Layer 10 of a small transformer language model trained on English Wikipedia (13 layers, counted from 0, width 96).
A neuron's activation on a vector x is SiLU(gate . x) times (in . x), where the dot is the dot product.

Input weights of the MLP neurons that the questions are about. A number n stands for n times 0.001.
n13 gate: -13 -122 97 119 180 57 8 -72 89 66 -255 -95 259 95 54 134 60 -57 197 226 -207 -79 75 -195 -169 -41 -24 117 -21 -12 -475 101 0 50 103 16 83 -21 21 207 225 -117 -47 -200 -219 -163 131 55 -97 62 138 96 -61 -50 -17 -32 -118 -146 8 -318 45 -100 -33 -29 -75 160 -17 191 123 -85 -17 -122 262 87 -121 197 -233 -38 -304 -54 -25 132 -4 218 79 84 -129 16 -21 25 -24 -108 -88 168 82 -263
n26 gate: 0 104 -16 106 134 4 -334 -172 -21 -8 54 4 25 284 -25 -154 147 -8 86 -34 -4 132 66 157 -56 165 130 -100 38 110 110 8 -110 327 -90 87 213 -71 -119 306 -94 -121 55 104 -267 -166 -317 63 -198 -119 250 -25 61 -192 50 -141 101 -287 90 99 -25 0 156 -20 -33 135 -160 -54 -114 0 -66 61 137 25 -237 -139 -130 4 55 -42 -38 -254 -68 70 -107 -17 125 -40 13 -234 -254 165 -62 34 -12 -25
n55 gate: 143 -171 -51 116 -107 -20 40 -148 33 132 -113 -80 61 65 4 -134 -58 16 -32 -62 -80 32 -4 -122 -63 -40 -107 77 -106 -135 20 118 75 -109 -224 -12 -128 -162 68 54 67 -137 136 307 132 -105 40 247 -110 148 248 -202 -40 -167 123 -59 194 -8 107 248 96 -65 52 72 157 48 140 0 32 -189 137 173 198 -145 -375 72 63 -29 -16 97 136 -156 210 -179 -40 261 129 152 -98 -151 154 68 -77 -216 -259 117
n64 gate: 37 -8 -115 44 -20 -63 358 -59 263 -24 25 -158 102 -4 49 -33 -47 -72 64 -84 -81 155 195 -68 174 118 264 49 8 342 4 -12 -117 4 -113 160 -45 41 -351 132 -32 -151 208 188 -69 185 -16 4 44 69 148 37 80 -123 29 4 20 115 -48 89 -158 -86 -8 84 98 -250 -154 122 -72 211 -29 99 143 191 -195 -20 -152 -33 -145 0 224 202 -134 4 158 -153 186 -90 -124 -181 -155 -49 242 -87 149 -147
n114 gate: -124 101 107 -67 260 31 121 -137 23 -185 -123 5 197 -191 -118 18 31 -174 -99 51 -50 127 -118 -40 57 50 -40 -50 101 162 -40 18 -70 73 -122 -35 -54 128 329 254 121 -80 37 182 231 165 -85 -112 -156 -45 376 -123 296 -184 28 80 -237 -128 292 113 -149 -101 -231 -346 254 -230 -186 -173 -117 -258 260 71 219 73 56 -58 40 -28 -28 -133 107 180 -193 -9 -68 32 88 -44 -88 -46 -249 64 151 14 -153 -206
n118 gate: -47 -182 -53 87 17 -159 29 -33 -26 0 34 -67 -296 -160 13 250 85 8 -203 77 -138 218 -80 -21 224 -67 202 46 -68 191 -124 181 -246 29 -75 -365 204 -220 66 24 -302 -216 98 -4 288 -123 186 56 -258 -25 -13 8 -21 280 -43 -53 128 -63 -46 71 -25 -30 8 -25 163 -145 -8 -38 149 -115 42 180 -34 180 -43 54 -136 -55 -111 80 -64 279 16 216 171 -81 -200 40 81 8 41 185 -68 200 62 152
n126 gate: -113 238 19 -39 -12 205 220 -158 -61 -28 100 -119 156 8 -44 -137 23 -281 -268 163 187 -8 28 121 -139 247 106 100 -20 95 -133 -19 -123 140 79 -171 -28 -12 -166 116 -47 -43 65 -40 234 28 -24 -4 0 16 -129 -104 98 213 32 -50 39 40 0 135 -139 -40 -162 -94 155 -221 107 164 8 35 -144 -288 -136 -163 -146 236 98 44 174 104 191 -194 -138 -229 -135 177 -19 -38 129 161 35 8 -185 -20 186 12
n147 gate: -116 -180 39 -23 -35 -165 43 19 28 165 -278 201 111 68 -142 36 -57 -101 -4 -16 287 -217 162 -104 -35 -134 -97 -76 -112 246 -109 -35 -106 249 161 -11 27 -20 -219 39 202 -96 133 -301 16 -36 -19 153 -208 -31 -247 -56 12 -44 4 -258 132 -20 0 31 -90 60 -12 -113 -126 -121 -106 24 12 35 -67 0 -127 -102 19 0 -463 116 36 -28 -73 -35 -133 125 181 -156 -254 4 96 -40 27 -12 72 -4 0 -203
n176 gate: -172 121 -130 25 -98 -85 -37 -32 13 -33 -217 -37 179 -20 -227 151 152 146 16 85 29 -46 37 97 -85 161 61 21 25 86 131 239 60 -216 70 -202 -49 79 -90 28 314 -202 254 58 128 100 4 4 20 -161 -267 -62 -106 42 147 89 98 -125 -110 -120 120 -17 -189 -192 -236 295 -58 -154 111 -12 87 117 145 421 -210 20 41 -17 -215 -58 127 136 -8 197 -103 -289 125 88 -206 -59 -85 33 71 34 74 46
n200 gate: 114 -89 176 -166 -244 -387 169 -114 -142 250 -93 -159 51 -164 79 -157 299 -66 -112 -21 -188 29 -46 -102 77 17 -107 -30 -132 -145 -21 -8 103 -29 -46 -140 -279 -139 -104 17 -29 -187 120 126 88 -80 -239 -47 -164 -108 -232 -227 355 42 -68 155 148 139 79 -8 -8 -118 200 -25 -125 29 4 17 104 102 206 -65 96 96 24 50 -37 -182 77 -72 107 262 109 -79 33 170 16 -81 -98 148 127 134 42 -72 -249 114
n279 gate: 194 49 -47 -40 -59 -19 -8 -58 25 338 -205 -56 -60 42 131 -8 -208 -196 -115 271 -64 88 128 -141 31 28 208 -153 69 -237 -99 -16 -53 192 219 119 28 52 -99 113 -150 -132 65 -44 215 -85 -43 168 66 -60 -202 -80 -142 218 -4 -20 98 52 40 -76 -124 -65 -254 107 0 -158 -104 4 83 -90 -156 -102 -28 -24 -15 328 -224 243 -130 129 4 -79 116 159 -4 8 121 -50 110 -36 223 -244 -60 -223 52 149
n306 gate: 179 85 -152 87 71 -29 -149 69 -241 -59 283 168 140 -88 209 285 247 -17 12 112 84 59 -105 -8 -90 17 -124 -195 -260 67 -37 -25 173 -72 54 137 -75 -21 -137 179 -54 -164 -172 409 121 -30 -112 69 115 197 174 -93 -149 -59 13 -254 37 21 -100 -121 92 -144 171 -241 0 -29 -75 0 -58 33 29 -246 -101 96 -99 54 -87 102 214 -47 150 150 -280 37 147 -68 90 -57 -13 344 115 80 148 94 -33 -17
n13 in: 69 -57 74 -131 -142 198 20 -35 -238 -40 269 80 12 199 -64 -89 8 4 233 86 223 -100 -168 39 70 120 193 12 -69 103 -39 -66 -58 -72 223 -50 -91 28 139 17 -35 -43 57 305 -259 169 -71 102 -168 183 -12 -217 -185 283 -114 -51 -137 -48 -43 -159 -20 65 12 -272 48 -79 -52 -160 -119 -164 140 -4 32 -148 -64 -122 -98 -134 293 -161 -241 -60 -116 166 0 -109 -47 -108 -20 -105 102 28 129 -158 87 209
n26 in: 31 -108 119 158 -180 0 -251 -85 90 11 38 110 107 0 76 38 -147 -34 4 -257 106 129 -213 19 -126 175 -26 15 -4 -30 296 123 -113 175 79 -4 -57 142 117 146 101 11 454 -11 64 146 -64 152 -104 27 -77 107 120 -131 -70 -33 -52 -73 83 185 -72 58 -19 41 80 256 -34 -15 -263 104 255 -141 27 -80 36 -259 -101 69 54 168 -89 -98 40 15 91 -119 78 66 23 -184 -190 -57 46 -35 -72 142
n55 in: -242 -79 -84 0 -96 29 -18 -76 214 -115 124 -171 -64 296 -167 132 -191 -154 -22 314 75 -97 71 18 -11 -131 26 60 155 22 188 -11 -104 -52 -97 -89 -78 64 -22 6 -48 -105 -92 -22 -100 309 -140 -103 -106 -89 -90 -330 33 75 163 197 246 38 -81 86 7 34 -30 -111 49 19 89 37 181 4 101 241 -41 -112 120 -4 -217 -15 -68 -75 -57 -219 144 -52 -22 -117 167 -105 102 -26 -73 105 -68 117 67 53
n64 in: -37 17 -32 -16 365 -8 248 -84 72 86 87 -139 -108 224 -139 145 151 -69 252 63 -176 -8 127 -113 -24 172 -198 -91 33 41 69 -32 -114 -243 -110 -134 -78 -99 224 -79 -32 -132 80 -41 -57 58 142 17 305 -209 -153 66 85 -66 -117 36 186 83 -28 25 135 -199 -139 150 -148 -69 -86 0 98 20 -41 -36 -103 66 93 -24 -170 125 -63 170 -449 16 -36 191 131 241 -116 -91 -280 66 64 -156 -58 158 -65 91
n114 in: -21 -138 -227 176 106 -190 74 -8 38 276 108 37 42 24 91 -193 132 20 -33 -4 124 245 211 16 185 -162 -216 -38 -315 226 -135 -187 -30 -108 268 44 74 17 -41 -86 98 -69 212 112 25 84 163 -76 16 -372 -159 -79 -16 -96 -55 20 -220 -42 16 -322 -37 113 66 -57 -99 -16 -12 162 197 -20 112 -85 -216 45 55 -168 -106 -256 -144 63 13 -156 -64 -144 -45 63 -32 48 211 180 4 -8 4 46 136 -263
n118 in: 189 144 -93 165 149 -23 8 -134 150 32 60 12 167 -208 -122 -184 -99 27 71 -77 158 20 40 -50 -35 107 109 -56 293 67 -137 -12 -53 -87 205 -114 8 184 188 -73 74 -147 69 -28 -110 -267 62 -61 101 -12 44 -8 -129 -72 -40 116 93 -84 137 130 205 -92 -87 239 -59 -82 -12 -262 -137 -46 0 -159 226 154 -134 74 152 -108 169 108 303 197 -8 -236 103 -156 120 65 4 188 -263 107 -180 -60 -55 140
n126 in: 187 -108 -64 4 61 -176 126 -195 273 -147 -157 135 128 -129 106 104 -103 52 12 21 98 -312 -102 0 -52 53 -327 -323 -116 -114 -150 -104 -211 -160 -4 118 -78 -17 -85 34 -154 120 8 317 4 -70 255 -17 76 41 -116 58 24 -58 125 4 181 -120 81 -212 -143 120 -20 150 -201 81 123 74 -8 165 33 76 304 -115 54 138 -81 133 0 157 67 24 28 146 -188 -158 44 -253 108 -141 148 66 -194 62 8 12
n147 in: 188 239 43 14 -54 -160 -18 0 45 127 11 -265 -44 31 -178 136 18 -75 177 142 62 76 76 -18 -127 167 -107 -169 18 -61 -25 -61 45 77 76 181 -203 176 11 158 233 -110 -19 -29 -301 -165 -79 -56 121 22 -51 311 -79 -4 -15 -7 47 -150 104 62 120 37 138 -36 -4 137 -22 7 -54 -185 -175 85 -234 138 -65 -112 -18 -81 -130 95 15 -98 197 -97 -7 -63 -199 172 -67 29 -64 -175 66 118 101 -73
n176 in: -143 -95 81 61 128 123 239 126 59 101 -73 -36 -84 -55 -151 182 -195 -96 107 -145 61 -191 -79 -109 98 105 -174 98 128 -125 142 -145 -45 -43 -169 -10 -158 -25 -97 6 103 67 -70 91 -65 -25 71 41 240 47 11 163 310 -47 59 127 96 142 121 83 40 47 101 -18 141 -147 -137 -72 121 32 -83 -4 -69 -245 -7 39 -68 40 -26 0 -26 211 -14 82 -126 59 -179 -10 -128 33 159 -166 -197 15 -251 -233
n200 in: -169 8 -19 57 0 -158 -153 -113 -60 112 74 19 140 22 12 -23 -101 61 96 -159 -93 -232 182 -170 19 -147 8 152 43 -80 95 15 -127 -143 -69 115 216 -102 -103 19 -69 41 28 -54 93 19 -114 158 -15 -81 94 23 53 70 12 -113 -11 409 57 220 -46 66 69 325 101 -35 42 175 -27 -27 -221 -144 35 62 -204 -241 -38 47 -276 133 -4 -138 97 -15 -50 -345 -117 101 98 -110 -129 -213 -304 -39 15 16
n279 in: -56 159 50 -109 -62 -34 -46 46 24 140 -87 176 67 15 -55 147 -61 58 186 233 231 -20 160 176 -34 -67 27 59 107 62 58 84 52 39 203 0 -19 -190 109 -65 77 -309 -16 -106 35 -166 58 -52 111 227 162 -8 -39 20 -84 -76 89 174 -120 16 39 407 -43 -15 -172 19 -55 263 -186 -96 94 184 -157 -39 -118 -263 58 -226 -80 -75 164 -218 -246 -39 -4 -48 42 -178 -8 48 222 -16 -99 -159 -109 -181
n306 in: 92 -240 -31 -282 -74 65 27 38 -126 86 24 -110 52 19 114 -132 126 54 4 211 55 -138 -264 -120 12 -201 -35 92 -244 0 47 205 126 83 189 -95 318 -40 59 46 35 -115 -4 103 -268 231 -175 101 -31 193 64 183 -16 64 -28 -147 8 -239 -285 -138 173 -32 86 -20 -75 71 24 24 -121 -186 -16 -112 123 -24 7 -39 23 84 -242 88 165 141 46 31 217 92 162 -149 -193 172 8 -95 -207 -56 27 -24

Each question shows a token from some text and the vector x that enters the MLP there. A number n stands for n times 0.011.

"79": 27 29 6 -62 14 252 104 48 20 1 -148 37 122 -108 38 35 -202 39 22 104 115 3 -100 31 -91 -88 -59 52 -58 -70 -14 1 116 -111 -25 210 -97 -139 -100 -173 15 232 143 -55 -131 -46 -8 59 67 108 72 90 -135 129 -115 -33 0 53 107 16 27 6 -103 141 -89 -10 132 -292 58 -54 -44 -12 36 5 98 41 1 118 2 -64 53 51 215 44 0 -120 42 -195 3 3 10 140 28 35 28 49
The most active neuron and its activation: n114, at about 0.68

",": -106 -71 10 27 -236 -95 31 -135 78 40 -30 -1 69 -161 9 32 -11 -139 -13 -35 -72 -31 -24 28 47 -16 -47 33 -130 -64 -101 -112 -43 -163 78 7 -18 49 35 -219 -22 267 -56 67 75 166 -40 -60 111 -37 41 10 112 98 -88 -56 -8 -16 4 3 18 87 -53 4 -67 -29 -74 73 156 107 -67 80 -1 -33 192 -41 -112 -24 52 62 -140 -117 22 -74 4 -99 -100 36 -46 6 40 -153 -118 53 77 -37
Which of these neurons fires most? n200

"mm": -139 -27 31 -105 -6 27 55 6 -10 30 145 -92 134 -19 -87 95 186 283 78 -152 3 -111 81 -22 3 18 -24 -123 -11 61 63 -116 -72 -129 -120 120 -118 78 71 -180 124 31 -22 6 -88 -205 -66 12 141 -74 -129 39 -45 -49 146 -35 4 -69 -74 79 -55 -75 89 44 -119 121 -194 0 13 117 -90 196 -28 -29 -105 20 -125 -35 -9 -41 77 -81 36 83 -42 -19 -69 -59 -87 -337 68 -32 -11 -185 171 7
The three highest activations, in order: n176, n64, n147

")": -29 -109 13 76 -19 41 103 -82 -103 110 -83 -141 -41 -16 -77 -59 -44 -89 154 2 8 -6 -59 125 -54 -12 38 65 -34 35 -12 -112 47 -61 -12 62 56 96 26 -219 10 111 23 44 21 -75 -26 127 -129 -5 93 21 135 -107 -135 -64 62 -13 42 95 -20 -58 79 60 -128 -46 5 -10 -79 89 -29 -27 80 24 277 49 12 -67 45 76 -109 -19 89 51 141 -18 -191 -173 7 -20 -12 -191 -189 115 12 -75
Which of these neurons fires most? n200

" after": 4 -138 47 2 63 107 84 -89 -169 122 66 51 -38 -161 -133 32 -38 89 56 24 59 -121 -3 60 67 -34 129 44 -46 77 73 -86 -31 -62 -101 -8 34 -61 -99 -222 -61 169 -29 105 -15 73 12 -66 63 -24 -30 -29 -129 -11 36 -79 -139 -72 27 38 208 -73 -39 -54 -40 14 -27 -12 89 -135 99 51 -99 -14 17 -11 -188 -128 -7 -25 -46 -29 70 -108 112 -17 -9 227 -95 15 47 -241 -98 -44 -113 15
The most active neuron and its activation: n126, at about 0.54

" in": -90 93 12 113 -116 50 48 54 22 -4 60 -59 -62 -133 -65 -84 13 52 12 -4 10 -250 -160 79 45 40 44 -41 -106 10 103 -136 -55 32 -58 -4 24 -69 -11 -230 45 88 -22 -39 -1 105 -81 68 -123 -31 49 59 -202 10 -20 -111 -55 148 64 -134 139 -40 95 -8 108 54 110 132 76 -1 98 109 39 101 104 29 -93 155 -44 -20 71 -58 -10 -66 -38 40 -5 116 -204 -153 84 -138 -18 173 30 85
The most active neuron and its activation: n279, at about 0.4

"s": -147 104 -29 43 -104 48 77 22 12 -177 250 72 -134 -47 -5 -11 211 -20 194 -40 -63 -167 -16 -230 -337 -57 -8 -59 91 15 27 -48 -54 31 -11 -53 5 132 13 -136 -20 88 118 -54 27 124 74 -126 -61 138 125 119 -22 -49 -194 133 71 294 -5 0 -9 105 -9 -80 151 -134 156 -73 51 -4 -203 -16 -18 -5 -55 116 21 -113 -141 -69 67 -33 -29 117 129 -8 -47 -72 -11 91 -36 -170 21 78 28 85
Which of these neurons fires most? n64

" E": 53 81 -49 119 22 106 68 -34 91 -46 77 68 122 138 50 151 8 -107 34 -124 -15 -59 34 22 -34 88 -14 -111 100 -61 142 33 112 -119 60 -26 -81 -62 43 -211 109 110 31 -53 -36 155 14 -135 -22 -42 94 84 135 -13 78 39 -143 3 24 56 -47 -36 177 -146 48 73 -76 -192 -75 -124 -45 143 -117 -47 -87 32 40 -24 105 -68 -203 49 105 179 -99 10 28 76 63 56 -35 2 172 232 -111 176
Which of these neurons fires most? n176

"|": 33 12 66 -18 173 53 -53 8 23 121 166 -89 52 -124 -45 92 -90 -4 3 -13 52 7 -94 3 41 32 -67 -90 -9 -85 108 69 -48 -95 -36 -33 103 -5 15 -267 -51 13 -97 64 -23 -20 14 -37 21 -98 26 -6 -33 -12 66 130 -62 -26 -38 72 30 12 -24 20 -69 77 187 -50 88 46 68 36 31 16 47 -20 4 28 -45 12 48 120 194 140 -28 53 39 -65 -47 57 -100 18 93 178 25 18
Which of these neurons fires most? n118

" lead": -6 -67 96 139 -143 -40 -59 193 -93 60 69 128 -83 2 26 -108 -40 73 52 1 71 -99 136 -123 23 71 49 -12 191 -60 60 -189 167 -124 -53 54 -3 -45 -91 -192 24 -21 -36 12 6 69 -135 -49 180 -70 51 172 13 159 -58 -80 73 89 -4 -16 -34 -74 -32 122 -130 -49 61 -81 249 43 -76 28 -89 66 154 95 138 -112 36 -163 -35 -103 -125 -162 179 -42 123 42 -151 56 85 38 23 143 48 90
The three highest activations, in order: n126, n26, n200

" production": 17 53 99 125 -26 106 72 100 -48 -13 39 120 8 -86 -55 -34 5 81 -11 7 60 -41 -21 -74 -113 -27 -44 -16 15 -69 -139 -128 -1 -83 -26 36 -44 -7 -1 -280 46 -16 11 -30 -131 -23 56 -59 131 -126 -3 66 -1 -28 22 -89 -30 33 -54 -158 14 -100 -71 -1 -73 37 18 -118 -10 17 -117 32 -49 9 96 -6 29 24 34 18 18 -19 -57 -98 53 118 -59 -97 72 -103 80 9 95 28 -26 -72
Which of these neurons fires most? n200

" ": -178 113 -42 82 -240 -65 93 12 -74 -139 48 -118 56 -4 -52 -156 -59 40 -11 96 -19 -68 4 22 -93 -30 22 9 64 61 -22 -46 -1 96 -67 -39 88 -180 122 -193 117 -93 23 26 22 75 106 -8 45 33 70 66 -9 -48 -71 139 -7 160 271 -93 -85 122 31 5 69 -11 -164 148 126 -224 29 76 133 36 -104 32 102 84 36 -65 -55 -196 115 -15 -9 45 51 -32 166 -121 107 -38 -39 141 43 -69
The most active neuron and its activation: n55, at about 2.6

"ed": -4 143 6 201 104 103 30 4 -57 -35 60 27 -27 -205 57 34 -94 90 69 75 -92 -51 25 14 -25 -120 -20 35 -10 0 153 64 116 -110 84 106 -95 -2 38 -224 55 41 -2 -25 20 -60 -16 -42 94 -3 -40 38 -128 -128 155 -197 -83 -48 13 -10 14 130 10 14 -37 -154 19 -38 65 -35 -28 88 75 -6 216 -18 -16 128 42 71 48 -80 -28 -195 -84 -64 -111 -93 -49 -41 -19 -11 -14 123 62 38
The three highest activations, in order: n13, n26, n55

" F": -23 58 -93 -49 -161 15 -75 -20 -136 -165 97 -2 -191 38 -124 48 12 22 -21 49 174 -7 8 13 140 82 93 -46 -211 39 -42 210 186 50 -109 -56 22 -88 4 -238 -65 27 -162 76 -10 195 -4 -73 123 -105 -80 104 -83 30 -28 -97 -25 103 135 118 42 -17 94 68 -89 -66 -72 -106 -76 -15 56 113 -68 -35 52 -14 -40 58 42 -115 53 -149 -13 23 19 -2 23 15 -43 -47 -106 -107 -43 -2 -28 61
Which of these neurons fires most? n126

".": -137 -161 79 -79 85 -69 -145 -88 -32 159 67 -23 -10 -54 142 43 -28 97 4 14 112 -4 219 37 61 -3 135 14 41 -43 70 -85 39 98 -13 -37 -156 -57 -1 -138 95 104 -125 -9 -158 -23 -210 75 140 30 -112 -104 -96 95 -173 0 -242 -97 129 -53 128 29 28 -115 -126 111 -272 84 -2 16 -163 46 3 -28 64 -124 -63 44 26 -144 34 -55 124 -145 -30 -111 -155 -70 202 74 199 5 315 -56 129 119
Which of these neurons fires most? n147

"right": -65 10 154 -16 54 53 109 72 4 -4 40 102 -13 -124 -68 22 -53 82 0 75 99 -5 -61 -15 -99 31 -38 -145 41 -13 -32 -113 -45 -42 -6 136 6 27 -104 -250 -71 -32 144 -37 -114 -3 110 -16 113 45 -5 -28 12 83 11 76 132 60 -18 -65 -2 39 -30 147 73 -87 -137 75 -15 -67 -12 -76 -65 13 163 42 -73 123 25 58 10 -169 71 48 -4 18 7 -226 104 -7 94 12 26 136 53 28
Which of these neurons fires most? n126

"n": -80 -155 -40 -57 -185 153 -176 -258 -81 -63 -126 -111 -133 0 -50 -29 34 120 129 43 13 -75 -11 -71 17 125 -14 -45 -91 -35 258 -122 -40 -216 -104 69 48 -7 64 -135 208 -27 -120 -76 81 -17 -72 -84 -42 98 111 -4 183 156 146 5 66 -45 88 9 -28 -23 -77 -75 131 -101 -141 -120 164 204 -51 167 -60 7 -3 26 92 52 99 -41 -16 -40 37 93 -177 -74 -4 66 67 -146 -101 148 -83 -80 243 108
The most active neuron and its activation: n176, at about 1.6

"ing": 49 131 4 102 -50 74 88 44 -60 3 20 -15 -23 -342 -20 11 47 39 -105 51 144 -52 -33 -30 -62 -62 -54 -34 -79 -32 26 -12 46 -57 -21 133 -27 -40 -27 -217 8 47 68 -121 -6 -91 -24 9 73 -60 -74 -79 -164 -185 87 -20 -53 20 24 9 10 22 3 26 -101 -53 25 -125 42 -75 -50 78 -24 41 201 -115 10 133 -77 1 24 -65 25 -192 -88 11 -49 -21 91 -9 27 -42 50 41 150 -76
Which of these neurons fires most? n13

" and": -142 -11 1 82 -79 63 -14 -98 14 -82 -39 -186 26 -256 38 -134 -12 45 -37 104 93 -37 -101 33 -34 -1 9 -60 53 31 37 -48 -70 -7 45 101 -86 -12 46 -231 -60 162 1 41 158 -18 65 -95 51 -136 58 75 6 67 52 -54 -68 81 56 -10 -93 -34 -181 129 161 -55 107 77 -38 -38 20 -56 -158 -47 125 -93 26 -96 48 -83 -34 -75 -6 -128 33 20 121 -44 56 -43 16 22 -41 140 -1 34
Which of these neurons fires most? n126

"==": 180 77 235 104 -156 -85 131 42 -124 -86 -39 -138 -21 -54 222 -16 43 5 80 -35 228 130 -155 -77 -206 29 -27 -61 150 103 112 -121 51 15 -135 -167 -17 24 40 -119 67 -48 -124 58 -33 11 1 153 182 173 -229 48 92 -22 248 -44 -137 -171 46 -15 -66 170 55 -135 83 81 -4 27 87 -5 -13 147 128 -52 108 22 -56 -102 212 173 -123 94 135 175 22 -184 21 -46 109 -120 -4 -29 30 10 98 92
The most active neuron and its activation: n114, at about 0.49

" 3": 27 -11 -113 -43 -126 162 72 -98 62 -34 -39 -93 -31 -34 46 24 -148 82 16 72 84 54 -68 -87 -50 -21 -42 -31 -37 34 71 -34 132 -43 104 77 100 -50 -5 -217 206 211 -37 22 -52 1 -145 -133 77 -24 61 -22 46 -18 -194 58 -4 123 95 122 53 -126 26 33 -78 -28 73 -54 -124 -71 -45 35 -76 6 52 45 33 9 -38 -142 61 -1 241 -159 89 16 -130 95 -16 4 68 99 35 58 -146 93
Which of these neurons fires most? n126

"S": -144 14 -11 25 -211 -47 78 -40 -29 -93 99 -82 60 137 -102 -91 -31 15 21 -6 172 -124 20 0 -26 111 -43 -102 50 -35 -11 20 184 219 -145 -93 66 17 72 -208 -30 44 3 -175 -27 99 27 -275 -24 -162 78 90 23 117 0 14 -187 98 -59 2 -52 -20 -29 -5 16 -84 -143 42 -108 -206 0 101 21 192 49 -24 73 72 -194 -59 -39 -54 66 -71 -59 -114 -142 -30 7 64 92 -13 26 -40 -37 48
The three highest activations, in order: n26, n118, n64

"al": 108 134 38 -6 -75 120 49 21 75 11 3 11 12 -213 -68 -43 61 160 3 -27 96 -93 139 -70 -14 -40 -42 -149 6 -131 -49 11 62 66 66 79 -125 -5 18 -238 96 -127 61 116 -71 58 90 25 59 -67 45 143 8 25 15 -44 -62 21 -58 -97 75 -29 1 21 -139 -31 3 -48 -29 127 -9 -15 -87 -66 145 -55 13 -131 38 22 -7 -16 65 -40 126 95 -109 -10 160 -21 90 91 42 129 -58 90
Which of these neurons fires most? n55

"ck": 17 -77 11 9 -15 -8 17 -18 66 117 49 199 -145 2 -40 23 -34 26 -8 -11 -77 162 103 -138 -71 -12 45 -91 156 -53 87 -193 -82 -107 -60 109 -107 132 112 -227 -67 -141 36 5 9 124 28 -31 141 40 -49 -112 -74 -128 68 -2 -164 90 -173 55 -9 -48 -47 16 -145 110 -148 34 -68 -62 -83 224 -150 59 -20 -50 35 21 -72 -11 -49 -13 -13 -19 32 23 -87 -201 36 -88 4 8 -142 18 -12 34
The most active neuron and its activation: n279, at about 1.2

"lu": -49 -74 77 -95 -70 121 3 -36 102 42 57 -38 -83 -13 86 93 -49 120 40 -195 -43 -125 -30 -26 -14 93 -82 -17 11 18 -22 88 -21 -234 24 -94 44 114 70 -189 21 45 -324 101 -141 -34 189 -84 12 -121 -183 71 -159 -48 -101 156 110 35 74 35 -233 -3 86 -54 -20 87 -108 134 37 -8 47 -166 100 38 -71 -75 -142 -48 -68 -128 61 -73 10 2 17 -108 -109 -134 158 166 197 -25 196 19 -74 -40
Which of these neurons fires most? n13

"–": -54 -40 -60 -2 -152 -133 20 -46 -59 -37 40 -137 82 90 -141 -3 -202 -159 65 250 -72 -45 92 -78 -24 131 -51 -95 53 -47 -58 116 155 -153 156 146 85 -31 19 -112 73 168 40 -210 -142 141 -26 5 12 6 1 69 -95 -51 173 -40 -87 102 74 -11 69 -4 55 132 -82 -30 86 122 175 18 28 146 -127 -28 -35 108 86 -221 148 12 59 -436 161 -62 -8 -36 -88 61 -2 231 75 -87 17 130 -107 4
Which of these neurons fires most? n55

"ver": 38 31 42 -36 32 6 22 99 31 47 106 145 10 -73 -66 -61 -11 71 33 36 1 48 62 -111 -32 -7 51 -50 75 112 108 -29 -45 -37 -12 69 70 78 -10 -282 -66 -35 58 46 -117 35 -28 41 17 137 -36 67 -18 -77 74 -121 68 -9 -120 13 58 3 -148 94 -67 22 -125 99 -17 32 37 17 -95 -44 72 -1 42 50 132 53 -21 -150 40 10 4 38 -29 -87 112 13 113 85 44 131 72 -32
Which of these neurons fires most? n176

" the": -8 16 18 -55 81 53 17 -35 -32 11 -7 -22 12 -102 -23 44 45 224 -197 -71 71 30 56 -18 16 53 49 35 98 -80 109 29 -68 -36 29 35 -72 21 -13 -279 -48 153 64 -13 -112 61 -26 25 -49 -127 -15 167 -46 2 12 -68 44 77 35 19 44 67 54 -27 -37 13 85 -18 -21 149 20 -7 173 -32 51 -28 97 92 -18 47 56 -105 34 -47 -56 35 -43 -17 65 -39 -61 3 -39 61 -19 -31
Which two neurons fire most, strongest first? n13, n279

"\n": 182 -22 104 -51 72 -5 -37 -47 -63 -26 -8 -37 -76 -44 57 3 -60 -34 48 51 134 116 -39 -47 -30 -62 -122 -10 34 -69 52 -20 63 30 -133 -155 -113 49 135 -246 55 -16 -100 50 23 9 -5 197 33 155 -12 109 -154 26 10 51 -126 -113 15 41 49 -152 71 15 -110 63 -22 -77 103 -177 23 -90 -8 -48 7 22 34 -108 -128 -24 -14 54 44 111 123 -120 -42 -38 29 -112 -103 -139 -203 74 89 25
The three highest activations, in order: n13, n118, n114

"lo": 107 46 11 -175 -90 162 -17 -9 5 -11 304 62 11 -66 69 61 -40 -32 -105 10 138 -121 19 -13 -35 138 -96 -44 44 -81 -14 12 -147 15 264 -35 114 -214 82 -33 -67 77 -140 17 -278 -263 -257 199 133 125 -198 167 -124 -26 -23 -42 -60 -73 -1 -144 120 99 127 -246 -65 128 -55 27 -4 143 76 22 51 -129 11 106 -226 -96 -88 20 -69 4 -73 149 -184 60 -90 125 138 -101 82 -35 81 233 -111 51
Which two neurons fire most, strongest first? n13, n306

"w": 107 -110 -10 -48 27 -129 191 -111 -30 -77 208 -36 -75 46 48 -101 38 -28 40 137 64 -93 -4 -44 -55 92 66 -126 -35 -152 -154 175 -107 -155 29 242 94 -10 135 -193 -162 -6 8 60 11 14 98 -17 -2 -203 80 191 -7 61 -51 123 101 75 49 193 -24 87 176 129 27 89 -87 -203 -67 35 -27 11 -80 32 -28 -27 -84 -96 -110 101 -58 -32 60 -73 49 -3 110 65 4 -36 75 -172 -56 46 76 22
Which of these neurons fires most? n118

"g": -69 82 -133 2 -122 -124 -64 -42 109 -118 -182 48 12 -40 -103 95 -47 55 17 -37 -6 -128 83 -183 15 -99 70 -83 79 -3 221 11 -74 -87 -214 137 6 163 8 -177 163 100 -15 -82 -208 -95 -33 -54 64 70 30 68 73 -105 -51 -137 79 45 -46 -132 143 -164 -121 209 -41 114 -89 60 -69 68 88 182 -39 -13 44 -28 -165 -105 43 -7 -80 -23 202 14 41 12 -15 57 68 -47 110 103 -111 91 76 74
Which of these neurons fires most? n147

"ack": -63 32 142 -30 156 -2 78 131 2 92 9 -25 -58 -45 -76 61 -12 -76 62 63 6 11 61 -19 -48 -85 -1 -115 87 -126 97 -31 90 -121 151 120 -27 37 42 -256 -25 1 95 -59 -68 -38 -13 -79 167 -27 9 2 -168 4 -20 -49 13 24 -41 -6 -26 -30 -33 69 -63 -61 -194 29 108 -28 -45 59 -118 -60 124 145 62 -14 112 -56 -126 -45 -35 -101 126 63 -50 -120 85 -1 76 -41 -104 78 109 1
Which of these neurons fires most? n279

"e": 31 -12 146 112 -55 -22 75 108 46 77 115 -39 -14 -23 51 -29 -39 178 68 82 -53 -73 17 -52 24 70 149 -37 -139 -48 37 0 -45 -32 -9 106 30 -74 5 -262 -2 148 -18 -120 -74 -98 73 36 100 122 93 -90 -7 -33 46 -81 31 80 -39 44 -94 53 -211 54 -45 -20 -169 -70 -23 26 31 108 73 -25 84 104 -15 82 -86 -21 100 -11 33 46 -48 -89 -7 -53 184 -49 26 -35 -90 -27 -96 -17
Which of these neurons fires most? n279